Layer 4 of a small transformer language model trained on English Wikipedia (9 layers, counted from 0, width 96).
In attention head 2, each number of a token's query is one row of weights dot the token's vector x. The head spreads its attention over the tokens so far by the softmax of query dot key.

Query weights of the head. A number n stands for n times 0.0042.
q0: -18 15 -1 -8 -11 25 -30 -15 19 -38 28 20 8 15 9 -16 -15 26 -13 4 15 -7 -6 26 -6 -13 20 -1 18 -13 -10 -6 -23 0 12 5 -14 22 35 22 18 -37 -20 -6 -18 -31 -22 3 47 17 -14 28 25 1 2 15 -32 -13 5 15 6 12 -16 -6 9 33 -7 -7 26 -13 11 -1 10 20 -9 -34 0 14 -3 11 -22 4 13 -21 -8 -9 -14 -16 -37 -27 -13 -27 15 -8 -13 -19
q1: 13 34 -13 9 -11 -2 -29 -16 -8 -19 -11 16 -7 19 -15 6 9 15 2 0 -37 7 18 1 -15 -20 20 2 -38 9 8 18 23 -7 5 11 21 15 0 9 -18 -27 13 -6 -21 -17 4 -31 8 -2 -27 -20 23 10 35 -14 29 -6 -4 6 3 24 23 24 10 17 8 4 -18 29 5 -3 -5 9 -2 -7 -17 12 -8 -24 13 3 49 18 -34 10 -5 -6 -8 3 -25 -7 -22 20 1 24
q2: -10 7 -4 6 9 -9 -1 6 18 11 -6 6 28 -6 7 -6 -23 16 7 -20 -19 4 5 -1 -15 -7 -12 -13 -2 -5 -22 3 0 21 15 8 3 -1 -19 0 -11 -3 14 18 -20 -4 12 -24 6 6 12 -11 -25 11 -6 -8 -1 -2 -3 3 4 -7 -11 30 -8 -7 -23 -6 8 12 9 0 -13 3 -4 -12 3 -15 -24 -14 15 -15 17 -9 15 3 5 -15 -5 18 11 2 -18 3 8 5
q3: -23 2 17 9 -20 -8 10 20 -5 -9 14 1 -17 8 -14 30 -19 -4 -2 -20 -12 5 -18 8 9 16 6 9 5 -14 -13 -30 -20 -18 -6 -1 -27 9 -6 -6 11 -4 -17 5 -4 5 17 23 -21 -12 -8 5 9 6 -9 3 18 9 -12 0 -17 14 -13 -29 3 16 12 1 8 7 10 17 22 3 -2 13 3 3 17 -8 -8 -19 -14 -12 9 18 20 -2 13 11 -9 -20 -2 -8 -10 0
q4: 13 13 23 1 16 -6 16 23 9 -5 5 25 15 -12 25 5 3 11 -3 -3 -21 -6 17 -5 -34 6 -3 29 -15 2 -5 4 15 -15 -2 -12 6 19 1 3 -16 -5 10 -14 -10 7 -2 -1 16 -4 11 -6 5 15 -3 -17 14 -19 -13 27 -20 24 -10 4 17 -15 2 12 5 11 -6 0 -15 0 -9 -17 -10 -18 -6 11 17 -14 -8 -7 6 -9 4 -3 -19 -15 -28 -7 -17 -3 -8 2
q5: -19 -20 -16 -7 13 -4 31 -2 -11 -33 23 27 -8 12 6 -8 6 -38 -16 -6 -14 2 -11 -31 -3 1 -4 8 -18 -28 9 5 16 -6 -13 4 20 -5 14 7 -11 0 6 6 1 31 1 -1 26 -11 -25 8 -3 18 -24 -18 16 -3 -4 1 -13 -20 -2 -16 -2 16 -4 -3 -9 6 -3 -19 5 -19 26 21 -8 1 31 -2 24 -28 6 -2 11 -12 -33 -7 9 4 -19 6 9 4 14 -6
q6: -11 -2 8 5 -27 7 64 6 10 25 -14 -27 3 17 -17 36 -20 13 -52 -37 -2 -7 -27 11 -17 12 -29 14 42 -16 -5 -17 -14 -3 -26 -24 -40 41 -10 8 -21 12 12 43 -1 6 -30 -3 4 12 -6 9 7 -6 43 2 48 -34 -15 -6 14 -11 21 1 -9 11 31 -32 -14 -23 -23 2 -20 -41 -4 1 -20 1 -34 21 40 -36 -24 -3 9 -43 -24 58 2 1 -14 75 6 -3 -2 20
q7: -12 -12 -26 -1 3 0 -3 -21 16 21 -15 -10 15 9 -7 -9 -12 -26 -1 -4 5 -17 -10 -9 -6 9 6 11 3 -13 -13 -25 24 6 -36 2 -3 -3 -15 5 5 10 17 -4 -19 -18 3 -7 26 2 21 -22 -8 -13 -21 24 11 -13 -12 -8 -12 -11 11 -14 -16 2 -32 15 -24 -11 -4 -40 2 10 2 -20 4 -16 9 7 24 6 -11 22 -31 -6 -23 -15 -4 20 -3 11 20 -10 0 29
q8: 18 34 2 -30 25 14 -6 3 6 2 4 12 -3 -36 12 4 -24 -21 0 30 -20 12 30 -24 3 -23 -2 -25 13 5 -5 -12 9 9 51 5 -27 6 11 10 -3 5 -12 -3 11 9 11 3 24 -11 21 -1 -11 -27 -15 -12 -15 -3 -27 21 -19 3 1 25 16 -8 -21 -1 -14 -38 -1 -12 25 -8 11 0 18 -27 10 -32 -5 14 -7 -28 -45 12 13 1 34 25 21 -50 -1 -3 0 -20
q9: -10 5 -6 -22 -8 -11 44 15 28 7 -11 -12 -7 -14 0 1 -21 14 4 -20 -1 6 -16 13 -2 20 -27 1 11 -1 -22 18 11 -4 38 3 20 15 26 -2 -40 10 -14 13 -18 14 6 14 34 -17 -6 -4 -2 37 -3 2 -4 6 6 10 -8 2 -10 -48 -11 -28 -12 7 8 17 -10 -2 6 -5 3 -34 -12 2 -25 13 -14 11 16 7 -3 4 11 -13 11 -27 -13 25 5 6 -3 -21
q10: 44 17 36 -10 32 -9 -77 43 28 -9 5 10 -65 -5 19 -45 3 8 20 37 -48 44 9 18 -3 -10 -14 38 -37 -43 5 25 -37 -60 22 -3 -18 -17 -17 10 -16 46 -66 -8 -35 -25 26 -29 -8 -31 -19 20 -13 -27 36 0 -27 -4 -19 23 8 -6 -40 4 -29 -21 -20 -18 4 -16 70 50 24 58 17 11 17 -22 18 26 -4 22 16 -72 -14 57 -49 36 55 -37 -44 -24 -1 18 -11 -24
q11: 0 21 4 7 42 45 56 33 62 27 31 12 -34 -53 16 -11 47 -1 46 -6 4 -4 -9 -20 -37 32 -33 -7 31 -22 18 21 -5 24 14 4 -23 -69 -4 45 -20 75 15 31 -43 -27 17 22 30 7 9 54 -34 30 7 41 -3 -33 5 -54 -2 52 -15 9 -4 -17 66 -24 6 -10 24 53 -6 -13 0 5 5 14 -3 40 8 40 15 19 32 26 -31 16 25 -37 -22 -2 12 -33 -24 27
q12: -5 10 -1 -14 -5 -2 37 -28 -44 14 20 -33 71 28 22 18 -5 1 -29 -41 -2 -34 22 -5 4 -24 8 -11 31 -8 -18 -55 12 12 2 18 13 40 12 -32 -6 18 -4 18 -13 -28 6 -32 14 40 2 4 46 3 37 -27 30 -3 -9 3 -14 -14 -12 7 4 17 -9 21 -45 5 4 4 -16 -25 -30 9 -7 37 -72 2 -19 -1 -39 13 4 -15 -32 -1 7 2 1 16 -20 7 25 16
q13: 8 22 -20 -56 10 -28 -26 -13 -11 -25 38 7 2 5 40 -22 35 13 -24 -8 -7 -1 4 -25 71 7 -12 -27 -3 -12 2 -4 -18 -7 9 -5 4 28 -11 -22 -24 20 -14 -8 -7 47 28 -3 -16 -4 20 -4 -24 3 -18 -33 33 50 -2 15 39 -3 3 -28 -15 -2 -6 -4 14 -10 -37 18 -25 1 9 -5 -10 40 35 26 -17 -3 -13 -4 0 48 13 -32 16 -8 6 -27 19 0 -16 -28
q14: 25 -36 4 -46 -29 -5 3 -18 40 -1 4 11 1 -23 21 7 -25 9 -11 24 12 13 -5 6 -26 -14 5 8 36 -26 5 4 -13 -14 -19 -19 1 23 -3 20 7 12 0 -15 -9 0 12 -25 -28 0 1 -5 17 -18 -13 -3 -9 -18 -18 33 23 -27 -22 -13 -50 14 -30 -21 -18 -23 -3 -4 30 18 -51 15 -3 -34 -22 -34 10 -42 15 -10 49 5 -1 -1 36 4 -2 16 -13 1 -12 10
q15: -23 -13 9 25 32 -24 -21 -22 -3 12 11 -25 13 -2 -21 -10 42 -13 20 -4 -3 -30 -6 -6 11 22 -2 -6 -5 -2 -21 21 9 10 -11 -30 -8 30 23 -15 -6 13 35 0 17 17 -2 -21 0 21 -3 -5 2 40 21 18 -32 -22 -25 8 5 -18 -12 -16 -10 -5 10 0 -5 16 9 -8 -2 3 1 -12 -8 19 -25 -15 -17 25 5 9 -41 -16 -9 -1 -8 9 -16 4 8 2 -13 -30
q16: 16 10 -16 2 23 -17 -7 11 4 28 23 10 19 -6 20 -15 -7 4 -1 -17 -14 -2 29 -16 -3 -9 24 9 -13 22 10 -1 2 20 -8 13 17 14 -10 -36 1 -6 40 -17 5 14 -4 8 30 13 15 11 -27 -6 -7 -11 20 -11 17 -7 8 -9 -23 11 -32 4 -6 21 -16 30 -22 5 7 -6 -11 -14 5 0 -33 -7 27 35 -6 9 -14 4 -7 -12 0 -13 0 3 7 -14 17 9
q17: -7 -5 20 -10 -7 0 2 15 -16 -15 24 -1 -24 9 -11 14 17 -13 19 12 13 -14 -14 7 18 -5 -6 -12 -16 -12 -10 -21 -5 7 12 27 1 -7 8 -1 2 1 -10 -20 4 3 -3 18 -2 -5 -18 25 5 10 -26 4 -13 12 -10 0 -3 -2 17 -7 10 13 8 -16 26 7 1 5 19 -1 8 6 -5 18 17 3 -6 1 4 4 -5 9 -3 18 18 -1 -7 -6 5 6 -15 -22
q18: -3 23 -16 6 -14 -4 -10 21 -8 24 9 -1 -23 -39 0 10 9 -2 15 28 -16 21 -21 -1 -11 -21 11 2 -8 0 9 -32 -11 -22 7 22 18 -4 8 7 6 25 2 0 20 -12 -32 -24 -26 -9 -5 -5 24 0 -53 6 2 15 -10 14 -22 -2 14 5 -23 5 -17 -22 3 21 8 -29 -18 -9 24 15 -21 -7 22 15 -16 -16 -23 10 -18 13 22 4 -3 7 13 3 -17 -17 8 -18
q19: -17 -9 -8 15 3 -6 -11 11 12 -6 18 33 -1 8 7 1 -19 -13 -42 5 -1 6 -2 -12 5 -7 -20 7 -13 -11 -17 -17 1 11 2 -6 -13 16 -21 -1 0 -17 -18 20 15 16 -7 -15 1 3 -15 9 -30 16 11 17 -28 21 5 -11 7 -14 5 -9 10 6 9 -38 -5 -19 3 4 -20 -15 -25 12 4 -5 9 -23 -21 -10 9 -35 14 -3 -6 -26 -18 -16 21 12 15 15 21 -10
q20: 7 6 16 -17 -17 10 -29 3 -5 3 -13 14 -63 20 -1 3 -16 2 1 6 -21 6 0 1 -9 22 46 23 1 -20 30 -28 3 -25 5 -19 -50 -23 16 -24 10 -22 9 3 10 -28 -29 31 -2 -8 16 -12 9 0 -2 -4 -13 36 6 11 -2 19 -5 -4 21 -10 -3 16 2 -7 5 -13 20 18 -9 8 -34 -12 -14 3 -12 -3 12 5 -15 31 11 -30 -15 -14 7 9 -15 -2 -2 -20
q21: 53 5 87 46 -36 5 55 44 -38 -53 -11 17 -30 -49 60 -55 -6 33 40 36 -31 68 7 -7 -17 -12 5 8 -67 32 -9 84 20 -87 51 40 -4 -10 17 -5 -94 45 -57 -34 -34 8 4 31 49 -41 -15 3 66 13 0 -19 -3 47 21 -2 51 67 10 53 -21 17 45 74 47 52 -48 -41 -40 -3 18 -40 -12 -46 -34 -61 -18 -66 -5 -8 34 -9 29 13 44 -20 7 67 -38 68 -36 53
q22: 9 -17 -4 -30 36 -8 15 29 5 -17 6 11 -4 4 -1 14 -41 42 16 13 -7 19 -15 3 -29 -1 -27 12 12 1 19 4 2 33 0 -6 6 -17 -17 -13 7 -1 -7 2 20 5 -3 16 10 -1 12 -5 -14 -6 -1 -29 -8 27 12 -4 19 2 3 10 40 17 13 -5 -21 24 1 17 -9 -2 14 7 3 25 -30 13 0 -24 13 -4 -30 20 -14 -6 3 22 4 1 -7 -24 -21 -4
q23: -2 -1 9 -9 -25 -17 8 -19 -2 -15 -2 -7 -2 -16 -7 18 -20 -17 -17 9 8 0 -35 -13 6 -13 -2 4 11 -7 -21 -6 19 23 -10 14 -13 29 3 31 11 -8 -6 11 9 29 -9 -5 -16 2 -16 9 2 -26 -7 -5 24 4 -6 -34 -11 -5 16 7 8 2 2 1 -14 9 20 8 0 -2 20 17 8 18 -9 2 -18 -18 -24 0 -22 -8 0 1 4 32 21 -4 18 5 -11 -14
q24: -29 -27 30 38 -14 0 4 -26 5 1 53 -5 26 42 10 31 -11 2 -4 14 -10 -17 -8 25 -3 -22 -12 16 -9 10 -7 -12 7 -11 -3 4 -25 -8 29 0 32 -13 -1 -13 14 -16 -12 -6 -14 20 -9 -5 17 2 15 -7 8 1 3 -6 27 23 1 6 3 -9 -8 -10 4 -26 -6 -7 9 26 -7 -8 -9 -15 29 -29 8 19 3 5 1 -13 -1 10 29 18 -21 -1 -18 12 23 -12
q25: 21 3 2 -2 -19 3 -24 2 -1 -37 13 -25 -20 41 22 -5 15 -23 -1 7 -8 20 0 10 50 8 -11 -30 -13 44 -5 -24 2 0 -46 -7 -13 9 -12 31 22 0 28 6 -10 7 16 14 1 8 -32 -15 38 -13 -18 -33 19 -20 12 -20 -5 -3 -44 1 20 14 -15 -4 -38 -14 -3 9 -7 41 -8 1 16 7 4 -4 -15 0 3 -58 14 -2 41 -9 19 -12 14 35 -2 34 -16 6
q26: 6 38 26 -11 16 -5 -10 28 -7 3 10 24 31 11 9 9 33 2 0 -14 -22 -3 -8 -11 -24 11 -20 2 -26 -18 26 -2 2 -27 13 20 -3 19 -10 22 16 -39 1 -32 -5 12 47 9 2 -13 31 6 49 -33 3 -13 -16 3 23 5 7 2 8 -41 5 9 -10 14 37 -7 -35 20 -43 -19 -15 -15 3 -3 -10 -4 -12 11 6 -51 33 -2 -19 1 9 10 -28 32 -5 -18 7 -14
q27: -13 -7 7 -10 6 10 -19 5 6 20 -8 -9 -1 23 5 -22 -9 5 3 7 1 -16 -11 15 29 2 12 -46 1 2 0 10 13 -10 17 0 -12 -29 -15 28 -16 -21 11 -26 -22 -7 -6 17 -11 15 -32 -27 1 -42 7 -8 22 14 2 -24 16 -17 16 5 4 28 14 1 -37 4 -1 -11 39 -4 22 11 -19 20 -2 10 -2 -1 35 14 19 8 -28 3 18 -18 13 -16 -10 14 1 -34
q28: -3 2 39 -42 63 -39 -8 -5 -22 -11 -1 -34 -21 6 23 -25 13 12 11 29 19 56 -13 21 -22 -31 -14 -15 -16 25 -15 0 11 -24 38 -47 35 -32 12 24 4 -24 -30 -11 -12 -24 -36 -20 7 9 42 14 26 -18 20 51 25 -4 26 -17 -6 23 30 25 -16 4 -15 -4 -17 -24 -12 28 -10 -2 -38 7 5 4 7 -6 30 15 -4 -9 16 2 -3 -40 13 -15 -7 8 12 -6 -12 -17
q29: 3 26 -32 -3 -46 -41 16 -15 20 -9 6 -44 15 30 -11 -5 27 -8 -32 -14 10 -10 -15 -8 1 -44 -9 -23 23 37 2 -15 7 -33 9 -23 24 6 -13 32 6 -18 -29 -16 1 -28 21 1 12 24 -9 -19 7 -8 14 19 3 0 12 27 9 -10 2 5 -8 8 -44 8 11 32 -14 3 -13 -7 20 32 23 -21 -16 -12 2 17 -5 11 12 -1 -19 -6 -35 13 14 10 -11 3 2 21
q30: 2 2 3 -24 4 19 -11 -4 15 5 4 11 -21 13 -7 16 8 26 -17 -3 5 -1 5 -10 -31 -25 26 -5 3 -3 -35 14 -48 -29 10 -31 -7 -27 -5 -2 -15 23 -13 11 -13 9 -16 -1 -11 5 24 -1 -16 -24 -9 17 -28 11 -8 -13 14 8 29 35 -13 -24 -8 -4 2 29 11 11 -24 5 28 12 -9 -25 11 -8 -22 -28 18 -19 25 -1 -1 12 -20 -32 -23 -1 -22 -7 -4 3
q31: 3 -1 -14 -26 -14 -9 -9 13 -40 2 -10 16 -31 28 -20 -17 6 -15 -32 4 14 -10 -14 -5 22 -40 27 31 19 -1 33 -29 13 26 -20 -24 7 16 16 -31 2 -17 13 20 -7 -48 5 -15 -18 19 9 -4 -14 -20 -1 10 -1 11 -35 -1 -43 -24 -16 22 -28 27 -1 -24 -6 -5 -20 -26 7 -7 -10 -49 42 19 -22 19 -5 -13 -18 27 -29 -27 -13 4 -13 -25 -21 19 -4 -35 -8 14

Each question shows a short text with each token's key, already scaled and adjusted for position as the last token sees it. A number n stands for n times 0.035.

Then comes the last token's vector x. A number n stands for n times 0.049.

0 " |": -1 -5 9 -11 21 -17 12 -35 22 17 3 1 18 9 -12 0 -9 25 -8 10 -7 3 16 -77 -17 16 9 -5 -1 -7 7 -5
1 " D": 0 -15 23 -26 30 -28 12 -14 6 0 2 -2 -2 3 7 4 -40 -18 -18 7 -15 1 36 -63 -39 -3 0 5 8 -11 -16 -1
2 "en": 13 -18 29 -31 35 -12 12 -9 3 12 3 -5 -2 -21 -1 -19 -12 -19 -20 6 -6 2 23 -66 -27 -17 -6 -2 6 -5 9 -5
3 "m": 16 -2 41 -16 36 -22 19 6 10 -1 -1 1 -2 -14 -6 2 25 -31 -7 -2 -3 2 13 -70 -18 -14 0 -23 2 -21 5 9
4 "ar": -6 -1 27 -14 23 -16 13 -9 14 6 -3 -1 9 -22 -12 8 16 -39 -6 9 -4 3 18 -70 -24 -1 -2 -12 23 -6 -18 -18
5 "k": -13 11 32 -20 25 -22 9 -2 12 15 -1 -2 2 -6 -21 -1 7 -27 2 -4 -3 3 -2 -71 -32 -12 -5 -23 15 -9 3 -7
x: 4 17 -8 3 -7 46 -38 0 13 19 -8 2 38 -6 23 2 15 2 7 27 -6 31 -18 1 8 50 22 1 -22 6 10 10 10 -10 21 -22 21 -5 -23 -29 -13 -14 13 29 -5 -36 -19 34 1 41 -3 -5 -32 2 16 -16 -12 3 -2 11 -16 9 20 7 5 -42 14 6 15 -15 -27 -12 -27 25 16 4 -48 -47 7 23 44 28 17 -36 -3 5 0 -42 -13 -5 -25 8 5 -19 -2 13
Which two tokens does the last token look at most, in order? 5 "k", 3 "m"

0 " ": -16 -8 26 -22 18 7 4 -3 10 -15 0 2 11 0 -10 6 -7 7 -20 4 -11 2 19 -29 -20 -21 14 -12 4 8 -6 -8
1 "=": 1 -8 22 -20 13 -30 4 -12 14 12 -1 -1 6 20 -4 -6 -6 18 -9 18 -5 1 20 -39 -24 -3 20 -19 5 15 -1 6
2 " ": 14 -7 30 -14 24 -7 5 -1 14 -10 1 4 8 3 -5 4 -25 -11 -11 -5 -12 2 23 -52 -22 -12 12 -3 4 1 4 -5
3 "\\": 9 -8 32 -35 35 -28 1 -8 14 -1 4 1 11 1 -1 -1 -2 -23 -7 1 -1 1 22 -53 -28 -7 11 -5 -3 6 0 -3
4 "f": -9 3 7 -34 26 -22 6 -3 5 -3 -3 0 5 2 -19 -4 31 -17 -4 -7 -6 2 19 -61 -23 -4 2 -6 6 1 -2 0
5 "r": -12 8 35 -8 30 -18 3 2 16 1 -7 1 1 3 -2 -3 13 -10 5 -5 -16 2 18 -52 -23 9 -7 10 6 -1 -4 11
x: 22 -15 -8 36 -2 9 -45 -20 -3 15 6 -13 10 -25 -25 -12 -41 75 -3 1 10 4 -7 -15 -9 11 -20 14 -8 39 -7 20 8 8 24 2 13 -5 -23 10 9 -9 -18 5 -61 13 20 0 46 13 40 -5 -2 -34 -11 12 4 -9 -5 21 -32 12 10 29 -8 29 8 32 -13 -25 -11 21 -16 -8 29 -12 36 -10 -36 -6 -35 30 22 -27 -12 48 7 -16 9 -20 -27 -6 -19 27 3 0
Which token does the last token look at most, and with what share of its attention? 3 "\\", with about 80%

0 "\\": -7 -8 -4 -27 34 -38 2 -13 10 0 2 0 10 5 -3 -4 -11 17 -15 10 -10 2 24 -59 -22 -6 6 -3 -1 3 2 -2
1 "n": 4 -12 3 -24 27 -25 8 -12 2 5 -1 -1 3 0 -11 -12 -31 -2 -11 7 -9 2 8 -69 -17 -8 0 2 -3 1 -5 7
2 "u": 7 -15 5 -24 14 -22 1 -3 16 4 -6 2 -3 -1 -2 -3 -7 -13 2 15 -12 3 5 -62 -28 -10 -4 -2 9 -10 -1 -6
3 "}": 10 -10 8 -26 26 -15 16 -6 20 6 -1 0 3 5 -6 -5 2 -25 -3 3 2 2 15 -63 -21 4 5 -11 7 0 1 -8
4 "$": 3 -5 23 -20 27 -23 5 -6 21 10 -2 0 12 5 1 -2 17 -29 -5 0 3 2 14 -62 -18 2 1 -13 -1 12 7 -7
5 "$": -4 2 20 -18 25 -25 6 -4 20 11 -3 0 11 5 1 -2 13 -28 -2 -4 3 2 14 -64 -18 5 -1 -13 1 12 6 -9
x: 24 28 23 -29 30 18 -13 9 -11 -9 -19 15 -7 25 33 21 15 15 11 38 -35 4 44 33 8 7 -24 -43 -16 18 -3 -25 -9 10 -10 -8 -30 5 18 -18 -20 16 -44 3 -2 29 9 1 8 -6 -2 -19 -13 -14 -6 -32 0 -29 -10 2 -25 50 -8 14 -13 9 2 9 -18 -18 29 -3 -27 -18 -5 -23 29 -9 -17 31 41 23 9 -40 -30 14 2 24 -5 -16 39 -14 -7 -13 -10 25
Which token does the last token look at most? 3 "}"

0 "|": 1 -6 3 -6 16 -11 5 -22 14 0 10 1 6 7 -4 -1 -7 11 -3 0 -7 2 11 -43 -12 7 5 1 -4 -4 4 1
1 " W": 1 -11 16 -20 17 -27 7 -2 3 1 4 0 1 -1 -2 -2 -16 1 -7 6 -5 2 6 -44 -23 -3 1 -1 5 -4 -10 -7
2 "ill": 3 -14 19 -20 21 -9 4 -5 4 4 5 -2 -9 -6 -4 0 -9 -6 -9 9 -7 2 11 -40 -12 -15 0 -6 2 -2 0 -3
3 "i": 2 -6 17 -5 22 3 4 -4 2 6 -1 -1 -4 -6 -4 -10 9 -15 -3 4 -5 2 5 -44 -18 -16 2 -7 11 -13 -9 -4
4 "am": -4 1 23 -8 17 -10 7 2 10 5 0 -1 0 -5 -10 1 22 -19 -7 4 2 2 3 -32 -13 -8 -4 -17 8 -10 -5 -5
5 " V": -6 8 19 -17 19 -17 6 0 12 -1 3 0 2 0 -7 -4 14 -12 11 -8 -1 1 3 -40 -23 -11 -1 -2 4 -7 -4 -3
x: 5 -12 0 -20 24 4 3 -11 54 1 -18 8 -11 -4 -7 -6 9 5 17 23 6 83 0 17 0 2 12 35 -14 -5 19 48 6 5 11 1 18 6 -13 2 -7 10 -4 8 -42 -17 5 17 12 -14 32 -2 -15 -15 -8 10 -12 18 -23 15 28 16 -14 20 -10 -23 2 -17 -8 1 -11 -12 22 -16 -11 19 9 -10 -15 -3 6 9 7 -46 1 58 9 14 -11 -3 10 0 -7 -5 -28 10
Which token does the last token look at most? 2 "ill"

0 " t": -13 -9 17 -27 25 -12 11 -6 6 1 3 -2 6 1 -2 -4 -13 9 -20 7 -12 1 20 -52 -31 -10 6 -7 6 -1 -4 1
1 "e": 1 -14 14 -11 21 -18 9 -16 22 0 2 0 4 -1 -2 -10 -13 9 -21 -2 -8 2 15 -51 -29 -5 5 -2 5 -2 2 -4
2 "ac": 0 -2 11 -4 18 -11 1 -4 -1 10 1 0 7 -8 -9 8 -5 -15 -17 9 -11 2 0 -57 -30 -1 -3 -18 21 -2 -5 -13
3 "h": 4 -10 14 -32 10 -23 12 -3 12 -2 -1 1 9 -12 -11 -4 11 -22 -13 1 -6 3 14 -49 -21 3 -13 -9 8 3 6 -8
4 "ing": 4 -2 24 -7 13 -10 10 -6 22 9 -1 -2 2 -1 -16 6 10 -36 0 2 -2 2 8 -62 -24 0 3 -11 5 -7 6 -5
5 " pro": -11 9 44 -24 39 -16 6 -9 8 -10 1 -2 3 -1 -1 -2 5 -31 4 -4 -4 1 3 -53 -28 -3 6 -12 2 -7 -3 -3
x: -4 44 -28 -25 -15 51 -3 28 7 -6 0 -3 8 -1 21 17 -6 21 17 2 21 59 -7 -3 18 -17 10 -22 -25 6 2 10 -20 -26 19 -18 5 -2 -19 -18 9 38 -31 -6 -11 -4 5 -24 35 -26 22 -10 -29 -30 4 -14 -21 -11 12 -9 -4 -13 11 -4 15 17 3 11 -1 18 32 -26 10 51 -8 -35 3 -5 -22 11 -28 13 9 -5 11 47 -5 23 11 9 -24 -9 1 -15 30 4
Which token does the last token look at most? 1 "e"

0 "es": -9 -12 15 -21 20 -12 16 -10 13 -4 -1 0 8 -5 -23 -10 -1 22 -14 7 -1 4 11 -73 -28 -8 -6 -13 13 -14 8 -9
1 " in": 2 -14 17 -41 24 -18 6 -11 29 -6 -4 0 -1 4 -2 13 -18 22 -8 11 -13 2 27 -71 -32 7 3 -13 2 0 2 2
2 " the": 3 -7 17 -45 28 -41 -7 -9 11 13 1 1 1 -5 -16 -6 -9 7 -12 2 -1 4 18 -75 -31 1 1 -9 -10 3 8 11
3 " U": 17 -5 34 -42 43 -25 14 -2 7 -6 4 2 4 1 -8 4 10 -41 -9 1 1 2 25 -68 -30 -15 5 -6 -2 3 -7 -2
4 "S": 7 2 29 -21 25 -17 22 10 11 9 -4 -2 -7 3 -6 -13 15 -34 -10 10 -2 1 18 -64 -18 -24 -5 -15 13 1 14 -28
5 "A": -11 6 28 -19 17 -12 30 12 17 10 3 2 -3 -4 -9 -6 11 -35 2 -2 5 2 11 -65 -36 -9 -1 -18 13 0 10 -13
x: 23 12 0 -28 35 -13 10 3 -5 35 6 27 34 -15 61 9 -17 -10 11 1 -8 16 20 -22 21 5 -7 5 9 25 24 48 -3 31 -8 0 5 28 -5 -4 52 7 4 -17 21 -22 12 4 3 -26 -15 -5 -7 -7 -8 18 1 -50 -13 7 9 10 8 27 23 -31 -15 12 -26 -27 -3 -4 -38 23 13 2 30 -25 -7 1 31 -25 15 -47 -22 6 1 -11 -27 -10 -4 11 -22 -19 12 13
Which token does the last token look at most? 3 " U"

0 "t": -6 -6 7 4 9 -9 13 -3 17 13 -5 -2 1 -6 -8 -8 -3 18 -11 3 -7 1 6 -51 -40 2 -5 -12 15 0 5 -3
1 " a": -3 -10 16 -28 21 -23 4 -5 15 5 1 -1 -1 0 -7 -4 -14 18 -11 4 -8 2 9 -57 -29 1 4 -2 -1 3 -8 4
2 "ge": 13 -9 13 -21 22 -13 3 -10 15 8 1 -2 -1 1 -4 -7 -3 -1 -12 13 -5 2 9 -62 -19 6 -2 -11 0 -14 -5 0
3 " 18": 17 -4 17 -14 20 -5 12 -7 10 0 0 -1 5 0 -1 1 10 -23 4 6 -7 2 13 -57 -22 0 -9 -4 8 4 -3 -5
4 ",": 0 -5 10 -28 13 -16 9 -9 20 8 0 -1 5 0 -5 -6 14 -31 -3 -1 -1 2 17 -59 -22 3 -1 -10 1 6 1 -3
5 " he": -4 5 13 -24 24 -22 10 -2 16 3 3 1 -4 2 -10 -1 5 -31 6 -3 -3 3 14 -55 -19 9 7 -10 0 -3 -2 1
x: 28 52 -33 11 4 22 -1 7 18 -9 -4 -3 19 -11 -14 5 -17 -23 4 54 -46 43 -4 3 -3 12 -30 7 -33 24 -25 32 13 -36 -1 28 -20 -8 -23 -16 3 26 -4 -43 4 14 2 -10 -18 19 11 -12 -36 -9 -8 12 -15 -15 16 9 11 -8 -9 -4 -28 9 -18 -12 -3 9 -15 -16 -31 -3 16 2 15 -24 -30 16 -20 -3 -3 -43 23 25 18 -8 -10 -3 32 -26 -2 -7 3 17
Which two tokens does the last token look at most, in order? 5 " he", 4 ","

0 "er": -3 -10 -2 -4 15 -15 8 -6 8 2 -3 -2 1 -6 -7 -5 -2 15 -11 7 -4 3 4 -46 -19 -4 -7 -11 9 -4 8 -4
1 "man": 2 -12 12 -5 12 -15 10 -7 8 1 0 0 2 0 -11 -3 -12 -1 -11 6 -6 2 6 -42 -21 2 0 -14 7 -3 9 -9
2 "y": 5 -10 6 -12 11 1 7 -4 14 1 0 -1 2 -1 -8 -1 -9 -13 -6 7 -2 2 1 -50 -25 0 0 -10 12 -4 1 -9
3 " |": 1 -6 10 -11 15 -13 9 -17 14 11 1 2 10 5 -11 0 5 -12 -1 1 0 2 8 -46 -14 11 8 -2 -1 -7 7 -2
4 " S": 5 6 36 -18 23 -22 6 1 6 3 2 0 -1 2 -6 -3 16 -25 -3 -7 -4 1 13 -41 -25 -8 -1 2 3 -6 -3 -3
5 "er": -3 10 26 -26 27 -24 4 -4 2 5 -2 -1 -7 -7 2 -5 11 -27 0 -2 0 2 12 -35 -10 -9 -3 -10 9 -3 4 3
x: 29 -3 10 10 -1 10 3 -3 -7 25 17 12 22 -24 11 -49 -30 20 6 48 -7 33 6 29 4 8 -4 -11 -3 -21 21 26 5 -24 -4 12 -28 -7 0 -20 -15 38 -11 -16 -12 16 -12 2 9 -11 28 44 -12 18 -1 13 11 18 3 5 40 -23 -5 29 18 -22 -10 2 -26 20 -11 -4 -48 20 13 -43 43 -17 -6 59 23 16 7 11 6 43 14 28 6 1 -38 8 -8 19 18 -8
Which token does the last token look at most, and with what share of its attention? 4 " S", with about 60%